Layer 13 of a small transformer language model trained on English Wikipedia (21 layers, counted from 0, width 128).
A neuron adds its activation times its output weights to the MLP's output. To switch it off is to set its activation to zero at one token and run the rest of the model.

Output weights of the MLP neurons that the questions are about. A number n stands for n times 0.0068.
n10: -9 29 31 15 -33 -18 34 -16 -10 35 -24 23 12 -39 28 -25 -35 -9 19 -24 -6 44 6 -14 14 -1 3 52 -25 -57 -18 -16 -16 -5 4 -15 -29 -24 67 -11 20 -20 -38 -29 -48 33 29 -2 -19 -8 9 42 73 -19 32 2 -16 -21 -39 18 -32 -12 -43 -6 -20 -8 20 -14 31 23 37 10 -33 -42 18 6 -8 31 3 16 48 -11 19 -27 -40 -54 22 -35 29 -31 -5 -7 26 -4 -26 2 21 -32 34 20 15 43 29 43 -17 -36 15 13 -29 15 -19 4 40 23 -48 -6 -25 0 9 20 22 43 -5 34 -45 -3 -14 -5
n54: -9 -33 3 4 6 25 49 -26 47 -46 -16 -15 -10 -16 -36 0 6 0 -36 -26 -23 17 16 22 -9 -13 -16 -18 -20 -15 64 53 -5 -45 -19 5 -13 17 -24 -34 41 -50 -15 -2 -47 26 -19 21 -4 -43 49 48 30 -7 11 19 -8 6 -4 25 -21 -3 -2 -17 3 -26 50 37 24 25 35 1 -4 -32 49 -7 -45 -56 -7 3 24 -9 -33 -18 -14 0 -33 -7 32 57 -28 8 6 29 -33 -26 21 3 0 -6 -18 10 52 43 -14 -9 64 -17 34 7 -2 -3 -9 36 16 14 -56 14 2 2 30 -13 10 -27 51 -53 50 -25
n119: 86 -83 5 -48 -32 5 29 -2 18 40 -1 -41 -22 12 42 -57 44 13 9 -15 17 -28 47 -23 -17 24 64 13 44 -22 10 45 -16 -12 21 5 3 23 19 47 7 -22 -8 -29 -3 -26 32 -29 -33 -23 -33 -17 -2 9 76 -23 -25 -7 12 -51 -39 -18 -25 -22 -23 -38 10 -24 1 10 -10 42 -9 -41 37 27 8 -6 -5 -34 21 -49 -8 47 43 43 3 -40 -11 50 24 -14 25 90 30 10 40 -22 -5 35 -52 22 2 -2 -48 1 12 28 10 20 -17 40 -17 -20 -22 8 -12 -34 0 -6 25 -25 -51 2 -19 23 -30 21
n176: -29 0 -29 50 -31 17 -16 -4 -5 13 7 44 7 -41 -8 -23 -5 -29 -64 -16 12 43 -13 -34 -10 17 -5 16 22 -15 -13 -4 28 5 35 -33 -32 11 -27 -21 18 -29 4 -21 -7 11 9 12 -3 -9 2 11 -16 -7 -88 33 -1 -18 -20 17 -65 4 1 13 -31 19 21 -16 43 -16 29 33 -13 10 -13 -18 -3 22 12 -26 -20 1 -9 -37 -6 3 41 22 12 1 18 -18 -5 -47 -12 -17 23 -6 20 -3 -19 -18 28 15 24 20 -37 34 6 -7 -16 13 25 21 67 -9 17 -12 10 20 12 22 -9 49 -19 26 53 18
n193: 31 -9 6 -10 38 30 -5 26 -29 11 36 -13 -17 -35 45 54 21 18 -12 6 48 -5 -22 -31 -9 -3 -32 42 28 20 12 -25 -3 -42 31 -26 -18 1 -46 -4 2 -34 -12 -31 -2 2 3 30 38 11 -28 8 37 -21 -10 17 31 -2 -5 3 7 65 2 12 10 15 30 -65 3 4 14 19 -1 -27 27 14 -32 -62 33 -20 -26 24 -5 13 -56 -34 26 28 -45 37 -11 -19 21 -14 -34 11 60 -50 -27 -19 -18 -44 0 23 6 54 -10 -32 21 -38 -7 -33 -60 30 6 -26 -16 3 62 -5 -21 -26 7 -25 13 15 68 34
n208: 6 14 30 21 -2 50 5 -51 -1 45 52 7 -73 -11 -4 -54 54 -47 -31 20 -47 21 -10 43 -67 -37 0 -31 11 41 45 28 -14 67 -24 31 34 -6 19 -52 19 -12 -22 65 16 4 22 -20 -34 3 27 10 -18 18 20 2 19 41 -24 -12 -5 15 -42 -24 -42 31 -14 11 23 15 -43 -7 -33 -40 -45 5 74 62 41 52 6 6 -42 -12 -6 -2 -11 50 -8 28 25 -18 -9 24 -66 11 -22 -24 5 -10 -45 -37 -1 -14 -19 -37 4 -6 14 -14 16 -33 5 -9 -56 43 -4 29 -10 11 56 23 -28 -23 -48 -8 -8 -12
n233: 18 5 38 20 -7 -3 22 -22 -13 29 -40 -60 -3 -20 -3 18 -11 -15 13 -21 6 -42 -18 -6 2 23 29 39 3 -41 8 -4 2 -4 47 -26 22 -9 19 37 -18 14 -23 14 -13 2 13 -6 5 24 32 -3 -61 -23 52 33 -10 20 -25 -17 1 -49 -12 35 -3 7 22 -23 -2 29 16 18 -20 -33 -12 65 33 -11 7 -17 27 -27 3 -10 -43 12 4 -3 54 33 34 -21 23 -32 -36 -9 -26 8 -34 16 -2 -32 -2 25 8 0 27 -52 -60 28 7 21 10 -3 -31 -42 19 -8 19 -25 -20 16 32 4 21 -2 16 -33
n273: 6 -49 15 -41 -41 29 -20 -6 15 -7 -12 14 -40 5 2 -8 -58 -6 -40 -28 5 -21 1 -25 17 -48 82 34 28 -39 -4 -21 -7 10 -2 -20 -16 12 3 -32 11 11 -3 29 6 8 -4 6 58 53 -18 -37 7 -16 -21 38 16 -5 28 2 26 -3 9 -48 13 56 19 50 5 67 -1 -20 -47 9 -13 24 23 34 -19 37 17 25 21 -42 -22 17 11 7 36 34 -5 -22 -39 18 51 30 39 -3 47 16 -22 15 -3 31 -32 13 -1 -57 -43 -24 65 -31 -41 59 -23 -15 -6 -26 -24 14 -16 -44 -12 5 -13 10 9 -28
n277: 24 61 49 -6 -13 -49 -8 17 -60 -40 -1 -28 -1 -28 -28 -55 38 -12 -36 19 -3 -46 -23 -66 51 -11 2 19 2 -68 24 7 23 48 7 15 14 -10 -43 78 26 -37 -29 32 -13 46 -1 -31 -1 19 -23 13 -17 -41 -46 -15 12 -4 8 21 10 58 -9 37 -10 -8 19 35 29 9 23 -55 25 0 -23 -25 12 49 -30 -26 17 -8 -24 -30 19 25 33 -2 -21 -54 -8 -24 16 44 36 18 -26 6 -22 -3 7 -17 0 30 28 31 -29 -10 12 -38 10 -29 14 40 -27 -61 -12 -37 14 14 -1 66 16 12 40 -14 8 36
n327: -6 -4 66 31 33 51 3 -11 -24 -41 4 -52 3 -26 -28 4 12 -7 -31 -9 13 28 25 -32 12 -45 12 26 33 -9 -29 3 -16 -21 -42 -13 19 -29 44 -21 -3 -11 3 -14 -3 12 17 -10 14 -2 -49 48 -44 9 -56 21 6 -7 -8 -2 19 14 -31 -20 18 67 39 -17 21 23 4 3 21 -29 12 -40 -19 62 20 -6 -9 -27 -1 25 6 9 37 0 38 35 8 -42 -49 -13 5 -4 20 -13 -21 55 49 32 -11 16 75 27 -42 -12 -29 26 -27 23 -6 41 -4 15 3 -21 -15 -7 -59 -30 69 -16 -61 -20 54 -33
n334: -10 -12 2 -6 2 -12 -1 -53 -2 -38 25 41 35 8 23 -1 -14 -3 21 -16 -54 2 -42 -41 -2 -32 49 -45 26 -10 -43 29 -9 -13 31 26 -16 43 -5 18 18 14 -39 -17 34 -26 -57 32 -54 14 17 -14 -40 -18 6 22 2 21 -35 -7 -8 10 -15 -42 23 -53 34 19 0 -21 28 34 19 22 23 41 74 -11 12 -56 -16 -1 21 46 40 7 12 4 -25 -40 14 -42 -7 17 23 20 2 48 20 23 15 26 -34 12 -34 35 -6 -24 12 -9 -9 -26 10 1 2 21 -47 -41 11 18 -35 -5 41 -23 3 -18 35 -6
n344: 2 49 -55 -77 -52 -16 26 -58 8 8 -16 -21 41 -14 -11 -28 -10 1 -54 13 11 16 -3 24 8 4 -6 11 -16 -28 -32 -6 13 -6 1 -8 49 -18 -17 43 -18 36 -39 -27 -3 4 -5 5 -8 56 -5 -10 -13 3 -39 29 24 -1 -3 -2 -15 62 21 36 -13 -24 -32 17 -54 69 48 41 12 -4 16 6 19 21 -25 -23 36 -22 4 -40 -11 -27 38 31 37 -19 1 15 11 6 -66 -74 2 3 11 2 -21 47 37 26 3 13 17 4 -6 -50 -2 22 -10 29 11 30 47 58 3 -21 32 -2 31 -18 9 -34 -24 -78
n431: 16 11 60 -15 5 -9 35 -3 12 -3 -30 -18 -20 -19 -11 21 -23 2 36 31 -11 -18 5 47 57 -2 5 -20 -8 37 -25 -22 -4 0 24 -14 4 44 29 -44 -1 48 -11 -25 23 43 -11 29 17 14 -16 -28 -32 6 19 -10 0 -11 -5 -39 -11 -12 13 41 -8 -52 22 -40 -15 41 -53 -14 -36 6 -46 17 -25 2 -1 47 23 -7 6 28 11 -45 -3 -39 -39 3 -13 16 12 20 2 47 -21 -8 13 52 -26 3 -6 -39 -17 15 -13 -40 55 17 31 -45 -27 35 6 -32 -50 -31 55 19 -11 65 6 -29 14 2 6 2
n488: -34 9 44 29 9 10 23 42 27 -19 -17 49 3 7 -34 14 8 29 -48 -32 2 -12 -19 -26 21 21 7 -20 17 -12 -37 -31 -25 -13 -1 18 -27 18 47 -15 29 16 -40 -16 15 10 -6 -28 -62 9 13 -6 33 59 -33 -9 19 52 -12 -3 22 -8 6 54 -17 49 29 53 3 -28 -25 4 11 3 26 -10 -4 14 -30 31 -1 17 18 -14 36 -37 -28 39 21 -48 -2 3 -39 -6 -2 -30 24 3 20 -4 -47 -83 -21 -18 -34 7 -29 -16 9 40 -25 -16 -11 32 8 20 -38 2 -2 -40 39 8 18 -16 25 -8 11 24
n501: -5 7 -13 -46 33 70 6 -11 1 58 69 -5 -18 -12 -4 -24 7 -15 -4 -13 -1 -17 24 -58 -5 17 28 -4 -33 -47 5 -3 34 41 -38 -1 11 1 -53 -27 35 -5 8 43 -24 6 14 -13 -6 -13 18 42 -31 -22 26 1 -11 25 -20 -66 33 18 -29 42 3 -25 -7 -10 -36 -35 -22 -22 14 3 4 14 -58 20 15 -12 44 22 -9 -10 -22 -68 -59 22 -21 -30 32 -40 -31 4 40 -18 -27 95 -2 15 35 2 -17 4 -6 58 14 -11 26 -5 7 34 50 38 -32 6 6 24 -8 -9 51 23 20 -42 -24 19 -3 -15
n504: 1 -2 5 50 25 22 -6 19 -16 -16 -5 -21 -17 29 -11 -44 -12 -40 -19 -27 31 46 -36 16 -35 -51 -39 -18 7 20 16 30 -13 33 -35 -31 15 -18 -35 -25 -40 -21 -16 -15 21 -34 4 -7 -4 -30 18 34 -1 -24 -20 17 -2 6 45 23 -16 -2 10 -15 40 10 19 29 24 21 16 26 -25 30 27 -11 -13 -53 49 -26 1 9 -38 5 29 -5 -14 9 -2 4 -9 -34 -47 -21 -34 22 16 4 27 -32 18 3 -2 -15 40 12 20 25 35 -59 -11 -10 32 -26 36 45 -25 -45 28 3 28 8 4 38 -9 44 15 -33

Each question names a token from some text and the token that comes next. It shows the activations a of the neurons there, in the order above. A number n stands for n times 0.82.

Then comes g, the gradient of the next token's log-probability with respect to the MLP's output, scaled to length 1. A neuron's effect is roughly proportional to its activation times (output weights . g). A number n stands for n times 0.0037.

" of", then " in"
a: 26 0 0 40 0 0 0 0 0 0 0 0 0 0 0 1
g: -27 46 -17 6 13 30 19 -13 -13 28 15 25 4 -8 -31 -25 11 -3 24 -40 -36 -11 2 -4 -3 4 -43 -3 18 -3 9 22 21 21 36 29 35 -23 -12 -32 -14 -1 -5 -7 14 7 7 -37 -6 -46 22 4 18 -16 -21 46 2 12 14 2 22 -32 34 13 -9 17 20 5 21 -2 -2 11 8 14 -17 13 7 -20 3 -42 34 -13 19 -40 28 -12 6 29 -16 -4 9 -64 -16 -40 -24 -10 17 57 -4 -35 14 -5 -17 0 10 -16 -16 5 -29 20 9 3 38 -22 -27 -24 40 -15 38 -29 13 -39 6 19 -35 69 -21 -44
Which neuron, switched off, lowers the next token's probability most? n176

"ev", then "il"
a: 0 1 0 0 0 1 6 0 0 6 0 0 0 1 10 0
g: 21 47 22 -24 0 -32 -6 -15 -4 2 52 5 -7 -6 45 11 15 2 -25 0 4 15 -54 -16 25 48 -1 -4 -25 -17 -3 3 30 -24 41 -3 -6 24 -11 13 -8 13 -36 -16 30 -4 25 16 -28 -28 -17 33 -22 -7 20 32 -7 23 -16 -26 8 36 44 -15 -33 -26 -1 8 -37 2 -26 40 2 40 -24 -2 -31 -21 -42 -2 18 9 -12 29 -7 -31 -26 30 32 16 16 12 10 -26 18 -14 35 29 -27 -62 -22 0 -39 -2 -16 47 -16 5 27 31 16 -7 14 -11 -3 9 3 -35 -31 -42 -19 23 -12 -23 5 17 -5 1
Which neuron, switched off, lowers the next token's probability most? n501

" m", then "ir"
a: 3 0 0 0 0 0 0 8 0 0 0 0 0 0 0 10
g: -11 -25 5 27 9 -38 2 6 7 -3 -13 7 -12 7 -41 -23 -39 -6 22 42 -34 -29 18 -10 1 0 -18 2 18 5 -19 -52 -16 6 21 33 6 6 -28 80 -12 34 -19 -28 8 -55 13 1 21 2 -15 -26 23 -8 6 16 11 -3 -22 -16 -55 8 7 7 38 -12 14 62 7 25 -28 36 -9 -17 6 30 -9 -33 -20 -56 -29 -20 -35 14 -3 32 -30 1 28 -1 24 2 -6 39 31 -13 19 -13 52 -3 17 1 -20 8 9 47 -13 -2 -33 -3 -7 17 5 25 -25 -6 -2 2 10 3 3 -10 11 -20 7 48 19 -24
Which neuron, switched off, lowers the next token's probability most? n273

"r", then "or"
a: 0 0 0 7 3 0 0 0 0 0 0 0 0 0 0 1
g: -8 -1 8 18 -15 17 -42 41 -22 -13 12 7 13 2 16 44 35 7 -8 -1 6 10 -24 25 12 -32 5 -12 22 -21 17 -7 11 -30 42 -22 -24 3 -19 9 -8 3 38 -18 -7 -31 -7 0 -1 7 -14 21 -29 -23 -23 32 -42 -10 28 -1 0 44 12 43 37 -1 -13 29 -27 -6 38 -20 19 12 -13 6 2 -16 -23 -16 -5 -14 -50 -39 19 -46 -28 -5 7 15 -15 9 6 36 57 -55 33 -7 0 28 -10 -16 14 -4 -12 -11 -12 -41 -8 -30 33 -12 7 41 17 -1 -24 40 8 -10 28 -9 34 20 -78 -26 3 5
Which neuron, switched off, lowers the next token's probability most? n176

"o", then "er"
a: 0 0 17 0 0 0 0 0 0 0 0 0 0 0 0 0
g: -27 -8 13 0 -18 -2 40 2 17 -41 -3 1 -17 -21 -47 -24 20 3 34 -9 44 -29 5 90 -6 -22 -3 -7 1 5 -23 24 -27 -14 -18 -8 -23 15 17 24 11 25 20 -15 -9 -38 -9 -2 -18 -61 -3 29 25 -4 13 -12 4 -37 7 -24 14 27 11 11 -14 -31 16 -30 12 13 -5 1 -9 -4 13 30 6 10 -42 -35 -5 30 -36 -30 -4 -3 10 -18 13 23 43 -1 -18 -37 4 7 2 9 36 -1 -12 53 -1 3 -4 -23 -23 -25 -21 -32 -4 24 -3 3 -51 14 55 19 27 42 17 25 37 28 -1 9 -26 -6
Which neuron, switched off, lowers the next token's probability most? n119

"ical", then " ev"
a: 10 0 0 7 0 0 0 0 1 0 0 0 0 0 0 0
g: 33 -5 6 -12 -16 -2 -10 37 -8 38 -8 14 -16 -6 -1 -15 -32 -6 8 -16 3 -64 -22 -7 18 5 -19 -41 15 31 38 4 15 16 -20 -31 -23 19 -49 -6 5 15 -3 21 -5 1 27 12 16 -19 6 -18 -1 9 12 -20 9 67 12 -2 3 -26 9 27 -10 16 -35 -32 -25 38 46 -10 38 -22 -20 10 -32 -11 36 -23 -19 -32 43 -3 8 -26 -10 12 3 30 6 -40 -10 0 16 23 -26 51 33 -8 6 6 -6 -18 14 9 4 3 -22 -4 66 16 -7 29 -4 10 -52 -27 -57 38 -35 -10 21 6 -13 12 -25 7
Which neuron, switched off, raises the next token's probability most? n10

"us", then "ual"
a: 0 0 0 0 0 19 0 0 0 0 0 0 0 2 0 0
g: -22 -13 -6 -29 -26 -25 15 -31 5 -11 5 -8 -19 34 18 19 18 45 16 20 -12 19 41 -8 15 39 -22 18 10 -15 26 -6 21 11 2 7 -55 -26 -17 23 7 -2 -25 -44 -1 6 26 -3 14 37 -18 -26 27 7 7 -30 -10 4 -40 -20 3 8 -8 -11 4 -50 14 -37 -10 -34 -13 25 13 17 12 29 -68 30 29 42 17 37 -9 21 -11 -22 24 3 33 -36 -26 -47 18 -4 24 -8 -59 29 -7 18 -6 4 -6 -25 1 4 -21 26 11 -13 8 -12 6 -28 -17 7 -45 38 31 9 -13 3 20 -13 29 -26 -5 49
Which neuron, switched off, raises the next token's probability most? n208

"80", then "s"
a: 0 0 0 0 0 0 0 0 0 24 0 0 0 0 0 0
g: -26 13 -4 14 -20 -28 5 -4 -1 -13 2 14 -1 -44 -19 12 -56 -27 -5 -7 20 -79 -36 -14 19 -35 -8 -10 6 11 22 -11 -46 -40 -55 14 15 -7 7 26 -2 -35 52 -3 -5 11 -33 3 -29 -17 -10 3 -31 -7 1 8 -5 24 -1 -4 21 1 40 45 36 34 29 -20 -11 25 -28 -35 22 -30 38 -27 28 27 6 4 7 -26 -21 27 -12 26 -25 -2 26 5 -1 21 -3 19 -23 26 12 5 25 -19 39 20 33 22 -1 14 14 -5 19 39 15 8 -26 13 30 -3 3 -15 -23 35 4 -52 13 3 25 20 -8 -25
Which neuron, switched off, lowers the next token's probability most? n327

" Paul", then " F"
a: 0 0 0 0 0 0 6 0 3 0 0 0 0 0 3 0
g: -3 3 2 -27 -15 4 1 1 15 17 -13 39 19 16 -10 -9 36 50 7 -3 -8 5 11 13 12 36 5 -20 -19 -12 -5 25 -28 23 25 -13 44 -3 15 -29 -35 -21 5 -5 -21 -5 -9 2 -9 5 17 -5 -38 45 -35 25 7 13 5 40 -3 4 6 -23 -55 -36 -24 6 -31 36 -8 3 -7 18 33 -10 -8 27 -7 47 -41 -23 24 -34 14 10 34 -13 -1 5 6 54 -30 -34 14 -39 39 -38 0 -16 -50 17 -4 -41 20 -10 -28 22 10 48 -18 -9 9 -2 46 15 -12 -30 -28 -5 19 -12 -27 -4 14 1 -55 29
Which neuron, switched off, raises the next token's probability most? n233

"og", then "g"
a: 0 0 7 0 0 0 2 0 0 0 0 4 0 0 0 0
g: 31 24 15 -42 -5 -3 5 -19 -8 26 36 -33 12 25 11 34 -15 -33 2 21 -9 6 4 -25 63 13 48 25 -22 -3 -32 43 7 -17 38 -24 1 -11 -11 -17 -8 -23 -22 -52 -9 -9 -6 3 4 9 0 -14 41 0 13 -10 25 21 -36 -18 -12 -5 10 -10 -29 -44 -1 -16 29 -34 3 38 -18 18 -1 -18 28 1 6 69 34 1 15 41 45 -2 -20 -16 15 5 -1 25 -41 12 13 2 0 -1 1 -31 -51 -36 4 -15 17 -3 -17 8 4 24 -7 17 12 5 -8 -38 -11 -30 -21 27 -15 -32 -6 7 -24 -20 -30 61
Which neuron, switched off, lowers the next token's probability most? n119

" the", then " South"
a: 0 0 0 94 0 0 0 3 0 2 0 0 0 3 0 3
g: -6 -39 36 -20 -55 -4 44 1 6 -10 -20 -14 -23 5 2 -29 -28 15 9 30 -23 53 -29 12 12 24 16 -35 -51 -15 20 40 -18 8 -22 19 1 19 2 1 1 -18 -38 3 8 4 -6 23 -10 15 5 25 -1 22 -18 -52 33 10 -28 -2 -1 1 23 -10 25 56 -30 -9 -3 20 5 -23 -18 -12 3 -9 30 -2 41 -9 -8 1 -14 2 12 -46 -21 -16 48 -30 -18 12 -36 -11 -16 0 27 25 -20 50 8 19 27 26 12 -19 -9 40 -35 -11 -11 22 -26 24 1 43 36 44 -27 -6 -11 -1 16 -35 -20 -17 -31 12
Which neuron, switched off, raises the next token's probability most? n176

"in", then " this"
a: 3 0 7 1 0 0 0 0 0 0 0 0 0 0 0 2
g: 0 3 -9 24 -31 -27 43 28 9 65 -5 -26 9 30 -9 36 19 38 -17 -36 3 7 1 -23 -9 -31 58 34 3 17 21 39 -16 18 -29 -16 -23 36 6 -6 8 53 -42 -28 -6 -2 -32 -10 -7 0 29 5 -25 -13 29 -23 -64 -2 -20 5 -45 11 42 12 -38 10 -23 -1 -23 41 23 6 -14 -17 0 -22 -6 -27 4 2 -11 -9 -3 -28 42 -8 -11 -5 -3 -15 -15 -40 12 30 -6 32 10 -15 3 -32 11 36 16 -1 33 0 -31 -36 -4 44 11 2 -6 -29 -16 -8 20 -9 -39 15 7 14 22 0 15 2 0 -25
Which neuron, switched off, lowers the next token's probability most? n119

"ur", then "k"
a: 0 0 0 0 0 0 0 0 0 0 0 10 0 0 0 9
g: -5 10 17 2 -13 -10 -4 -48 5 -19 22 -11 -23 -45 13 -14 3 -10 -33 -3 9 -28 23 -6 -19 -17 15 23 -44 30 -30 36 9 6 14 -27 -19 14 -15 30 7 14 8 21 -54 18 -11 -20 24 46 -38 -35 -27 23 -12 2 37 20 -30 17 11 -3 0 3 -70 -21 -5 37 10 64 -4 9 37 7 44 36 22 -7 -6 29 -4 -48 -4 -4 9 -27 7 -13 53 2 -34 16 18 0 -23 11 4 20 16 -38 -15 31 -28 0 -20 -4 1 28 6 -10 -12 -16 48 29 12 -12 33 -20 -35 -19 -3 19 -33 2 23 -2 -16 8
Which neuron, switched off, lowers the next token's probability most? n344

" Pr", then "ig"
a: 0 0 0 0 0 20 9 0 0 0 0 0 0 0 0 0
g: -15 -12 11 17 0 30 -22 -20 3 -3 -17 41 -55 32 67 50 0 -51 17 -35 11 20 -1 38 1 -13 -2 4 10 -7 5 -1 4 -21 -21 -11 -20 -58 -10 39 -28 7 5 -6 45 -2 -17 26 -31 -36 -4 18 13 -5 -7 -1 -4 23 1 6 25 28 -5 17 11 -20 54 -1 48 39 15 32 -28 -18 -26 30 28 18 26 -8 -40 -2 -6 19 -13 25 4 17 -15 -4 -12 33 0 -37 -25 41 -27 -17 7 13 0 7 1 35 1 -23 15 -20 -21 7 -35 -43 27 9 -33 -37 9 -7 3 16 -20 -18 -8 -1 -14 -21 -21 -39
Which neuron, switched off, lowers the next token's probability most? n208

",", then " the"
a: 2 0 0 10 0 0 0 0 0 0 0 0 0 5 0 27
g: -16 30 5 65 -19 -3 -20 -10 16 -11 1 -31 -23 -13 42 11 -15 -13 -47 -6 -27 25 9 2 17 -31 26 -21 9 -14 16 3 36 37 13 14 -16 1 -39 -1 39 -63 10 11 -29 22 -8 55 12 -39 -6 3 5 -3 -6 -19 -26 30 8 3 -34 -13 -1 -10 65 -46 -21 16 -2 14 4 -4 -10 28 10 31 -12 23 -4 -40 40 -8 -28 -39 -9 16 1 -50 12 -2 -26 10 17 7 -6 62 4 11 -18 9 -3 19 0 15 0 15 38 4 6 -48 -5 -25 -1 26 -28 44 -9 -12 -24 -24 -1 18 -14 29 -21 -5 2 7
Which neuron, switched off, lowers the next token's probability most? n504

"uring", then " an"
a: 18 0 0 2 0 0 0 0 0 0 3 0 0 0 0 1
g: -44 -39 -13 18 1 -1 -64 5 -38 -1 -12 19 10 -8 16 5 -25 -28 -48 27 2 9 -19 26 -27 5 3 27 -24 -6 -12 6 27 -10 -47 -7 -50 32 -2 14 12 -22 18 21 -5 -69 5 36 -17 -25 -51 21 26 -17 6 -8 2 27 11 -8 -12 26 -54 7 6 1 -5 16 37 -15 -7 8 27 -38 15 -30 -28 20 -2 8 7 -4 22 17 14 -19 26 -24 39 -43 -5 -14 42 6 21 22 15 -26 11 19 0 44 36 2 17 -27 -1 4 40 11 8 24 -41 -3 13 9 13 19 -21 -33 9 33 2 18 0 -18 35 6
Which neuron, switched off, lowers the next token's probability most? n10

" season", then " "
a: 0 0 0 0 0 0 0 0 0 0 0 0 6 0 0 0
g: 10 -34 1 12 -25 -2 -11 -1 -14 -1 -18 -7 -2 -17 -23 -11 -7 8 -36 -20 -40 -21 -19 9 -19 9 15 -4 -34 52 -27 -3 -18 34 -30 12 7 9 -3 22 -5 -43 -81 11 -45 30 2 20 -9 45 3 18 21 -4 -13 -19 1 18 19 -1 7 55 26 2 -7 42 3 -29 7 -37 43 -44 -7 45 -6 9 -22 29 -12 13 -8 40 7 14 38 -16 24 -32 -17 -14 17 27 28 -35 25 -22 14 5 2 61 1 -26 -8 -3 -18 -8 -28 -29 19 -29 28 -24 20 40 18 8 -34 9 -6 -4 21 16 -5 -9 38 -2 14 4
Which neuron, switched off, lowers the next token's probability most? n431

" was", then " later"
a: 0 0 0 5 0 0 0 0 0 0 0 0 0 6 0 3
g: -20 -7 -1 -36 -13 5 -11 8 10 19 12 43 8 35 -2 19 23 -2 7 -23 -40 3 36 -14 45 19 -4 -11 12 -5 10 -39 -15 -5 33 -32 -12 -20 78 -27 -1 -21 -47 -26 1 21 -10 -49 9 16 22 -15 12 41 5 -48 -17 -50 -11 5 -36 35 21 27 10 -14 23 10 4 -16 -29 31 -38 20 -24 -10 -15 -45 -34 -3 11 -13 5 -22 26 36 -15 -14 16 -12 -28 24 -9 33 22 0 6 35 23 14 25 17 11 -10 -25 12 -29 6 6 30 -43 -5 6 -23 -27 27 -24 2 9 -17 -30 19 41 40 -1 -1 6 5
Which neuron, switched off, lowers the next token's probability most? n488

"v", then "o"
a: 0 0 0 0 0 0 0 0 9 5 0 0 0 0 0 0
g: -17 -23 30 0 -27 8 -16 45 -10 -25 -40 -9 -13 0 -9 -29 -22 41 5 20 19 -3 3 -19 2 -2 22 6 -2 -33 -10 -24 -24 58 -13 37 -3 -61 -19 49 2 -10 9 -17 -2 -5 19 -16 18 32 -40 -6 16 -8 -2 -59 1 8 5 27 0 4 -56 7 -1 17 16 -23 2 -8 -19 -13 -21 24 4 18 38 17 57 31 6 -23 11 12 -10 -3 -20 -28 41 3 -26 7 34 27 51 -9 -44 4 1 -4 24 28 -12 12 13 -1 5 -32 24 34 -3 21 -23 -1 46 -24 -39 -58 10 4 -27 9 -23 16 -4 -6 10 6
Which neuron, switched off, lowers the next token's probability most? n277

"ilm", then "ography"
a: 0 0 0 0 0 0 0 0 8 0 0 0 0 3 0 0
g: 4 -15 17 35 32 -20 -13 -18 -23 -39 -15 -21 3 31 0 -9 -29 29 -14 13 2 22 28 9 39 10 36 22 -5 34 -37 23 9 -10 -29 31 -11 -45 -29 3 -3 41 -39 -2 7 -27 -6 -15 -14 37 -6 -6 0 -22 -10 -24 -2 13 31 23 10 17 7 43 -22 30 16 -16 -12 -22 28 -14 39 13 -30 13 -23 7 3 -4 -38 8 -7 40 -45 18 -4 -23 -10 -21 50 16 22 -35 21 -50 21 3 51 23 54 -12 -26 -52 -18 23 -14 -16 37 -6 -16 -52 6 7 -9 0 -10 -27 2 3 -10 21 -1 -33 -10 -4 19 -7
Which neuron, switched off, lowers the next token's probability most? n277

"ab", then "b"
a: 0 0 0 0 0 0 6 0 0 0 0 0 0 0 1 1
g: -13 -10 27 -42 11 29 24 -3 23 24 23 3 29 19 -4 23 41 -30 34 -6 5 -20 -39 -25 22 4 -31 -34 -18 19 31 -11 29 8 6 -56 11 30 -27 16 -31 -46 -4 -18 8 21 11 -16 -10 27 39 -7 -43 -20 -18 1 48 -8 -2 16 -33 30 8 -4 2 -13 -2 -8 -8 -47 -23 0 15 25 -16 -21 33 -30 17 -8 -13 -14 35 -8 -6 -33 -17 0 -31 8 -40 17 -7 50 14 6 -1 40 23 1 -26 3 47 -20 -12 -5 8 -14 -11 37 -45 8 1 -24 44 10 25 -52 -2 20 18 41 -21 8 -21 3 -11 -18
Which neuron, switched off, raises the next token's probability most? n233

"ost", then "al"
a: 0 0 1 0 19 0 0 0 0 0 0 0 0 0 1 0
g: 5 -4 28 3 19 10 -25 18 -1 -28 13 -9 -15 -6 15 17 18 3 16 38 -14 40 17 18 -29 33 -2 6 39 -36 -27 7 -13 13 -44 4 -14 -48 6 -39 -20 27 46 -28 15 19 -2 -16 -17 8 -12 -11 -6 2 3 -18 10 23 -16 -28 -9 25 -8 11 -14 -11 -27 10 9 1 3 22 14 -4 -22 -35 -13 10 -17 -61 -7 71 15 57 -34 33 -21 11 -25 15 -5 -42 25 -43 41 -7 35 18 -17 -12 11 -26 -16 20 14 25 -39 -22 -28 -3 12 -36 8 47 -26 -11 -15 23 0 -30 6 18 18 28 -37 28 35 -7
Which neuron, switched off, lowers the next token's probability most? n193

"ut", then "es"
a: 2 0 0 0 0 0 0 0 0 0 0 0 36 0 5 0
g: -24 24 16 -31 40 35 -15 -32 -53 -23 -36 -1 11 16 0 -14 -32 4 0 -26 12 1 13 -1 2 -44 -24 -42 17 -17 16 -11 4 18 -12 12 -3 -5 20 -33 -6 -27 -22 12 21 69 -8 5 26 37 21 -2 21 -6 3 -20 11 19 -22 10 -21 -15 -18 -25 5 -3 -63 35 22 21 32 -26 -45 17 -8 7 15 9 14 29 -36 -1 24 41 40 5 20 19 0 0 -21 -4 -1 0 24 -47 2 17 -6 -17 19 -21 5 -36 -27 -44 -1 5 -23 -7 49 -4 8 37 47 -10 15 -9 -12 28 -43 32 14 -26 3 10 29 1
Which neuron, switched off, lowers the next token's probability most? n431

" m", then "ent"
a: 0 0 0 0 0 0 0 0 0 0 9 0 0 0 0 3
g: -34 0 -14 -27 -46 17 12 10 -24 -13 -17 1 7 36 -25 -17 3 -20 -33 -6 -9 -6 4 33 27 -10 8 3 54 5 -18 10 -15 -16 15 17 20 17 -33 23 0 -6 -10 29 37 10 -70 -7 -32 -32 -3 10 31 -50 10 1 19 -26 -6 11 -1 25 4 35 -39 -41 -24 19 16 36 -5 25 -2 -36 22 -15 64 11 21 27 24 -10 17 -32 -19 12 -7 -21 -38 -20 10 -19 -4 40 -10 21 29 45 -12 -14 -11 -31 -15 -10 0 25 -22 -47 17 -30 11 13 0 -28 -4 29 2 9 -43 3 49 18 9 32 11 1 5 17
Which neuron, switched off, lowers the next token's probability most? n334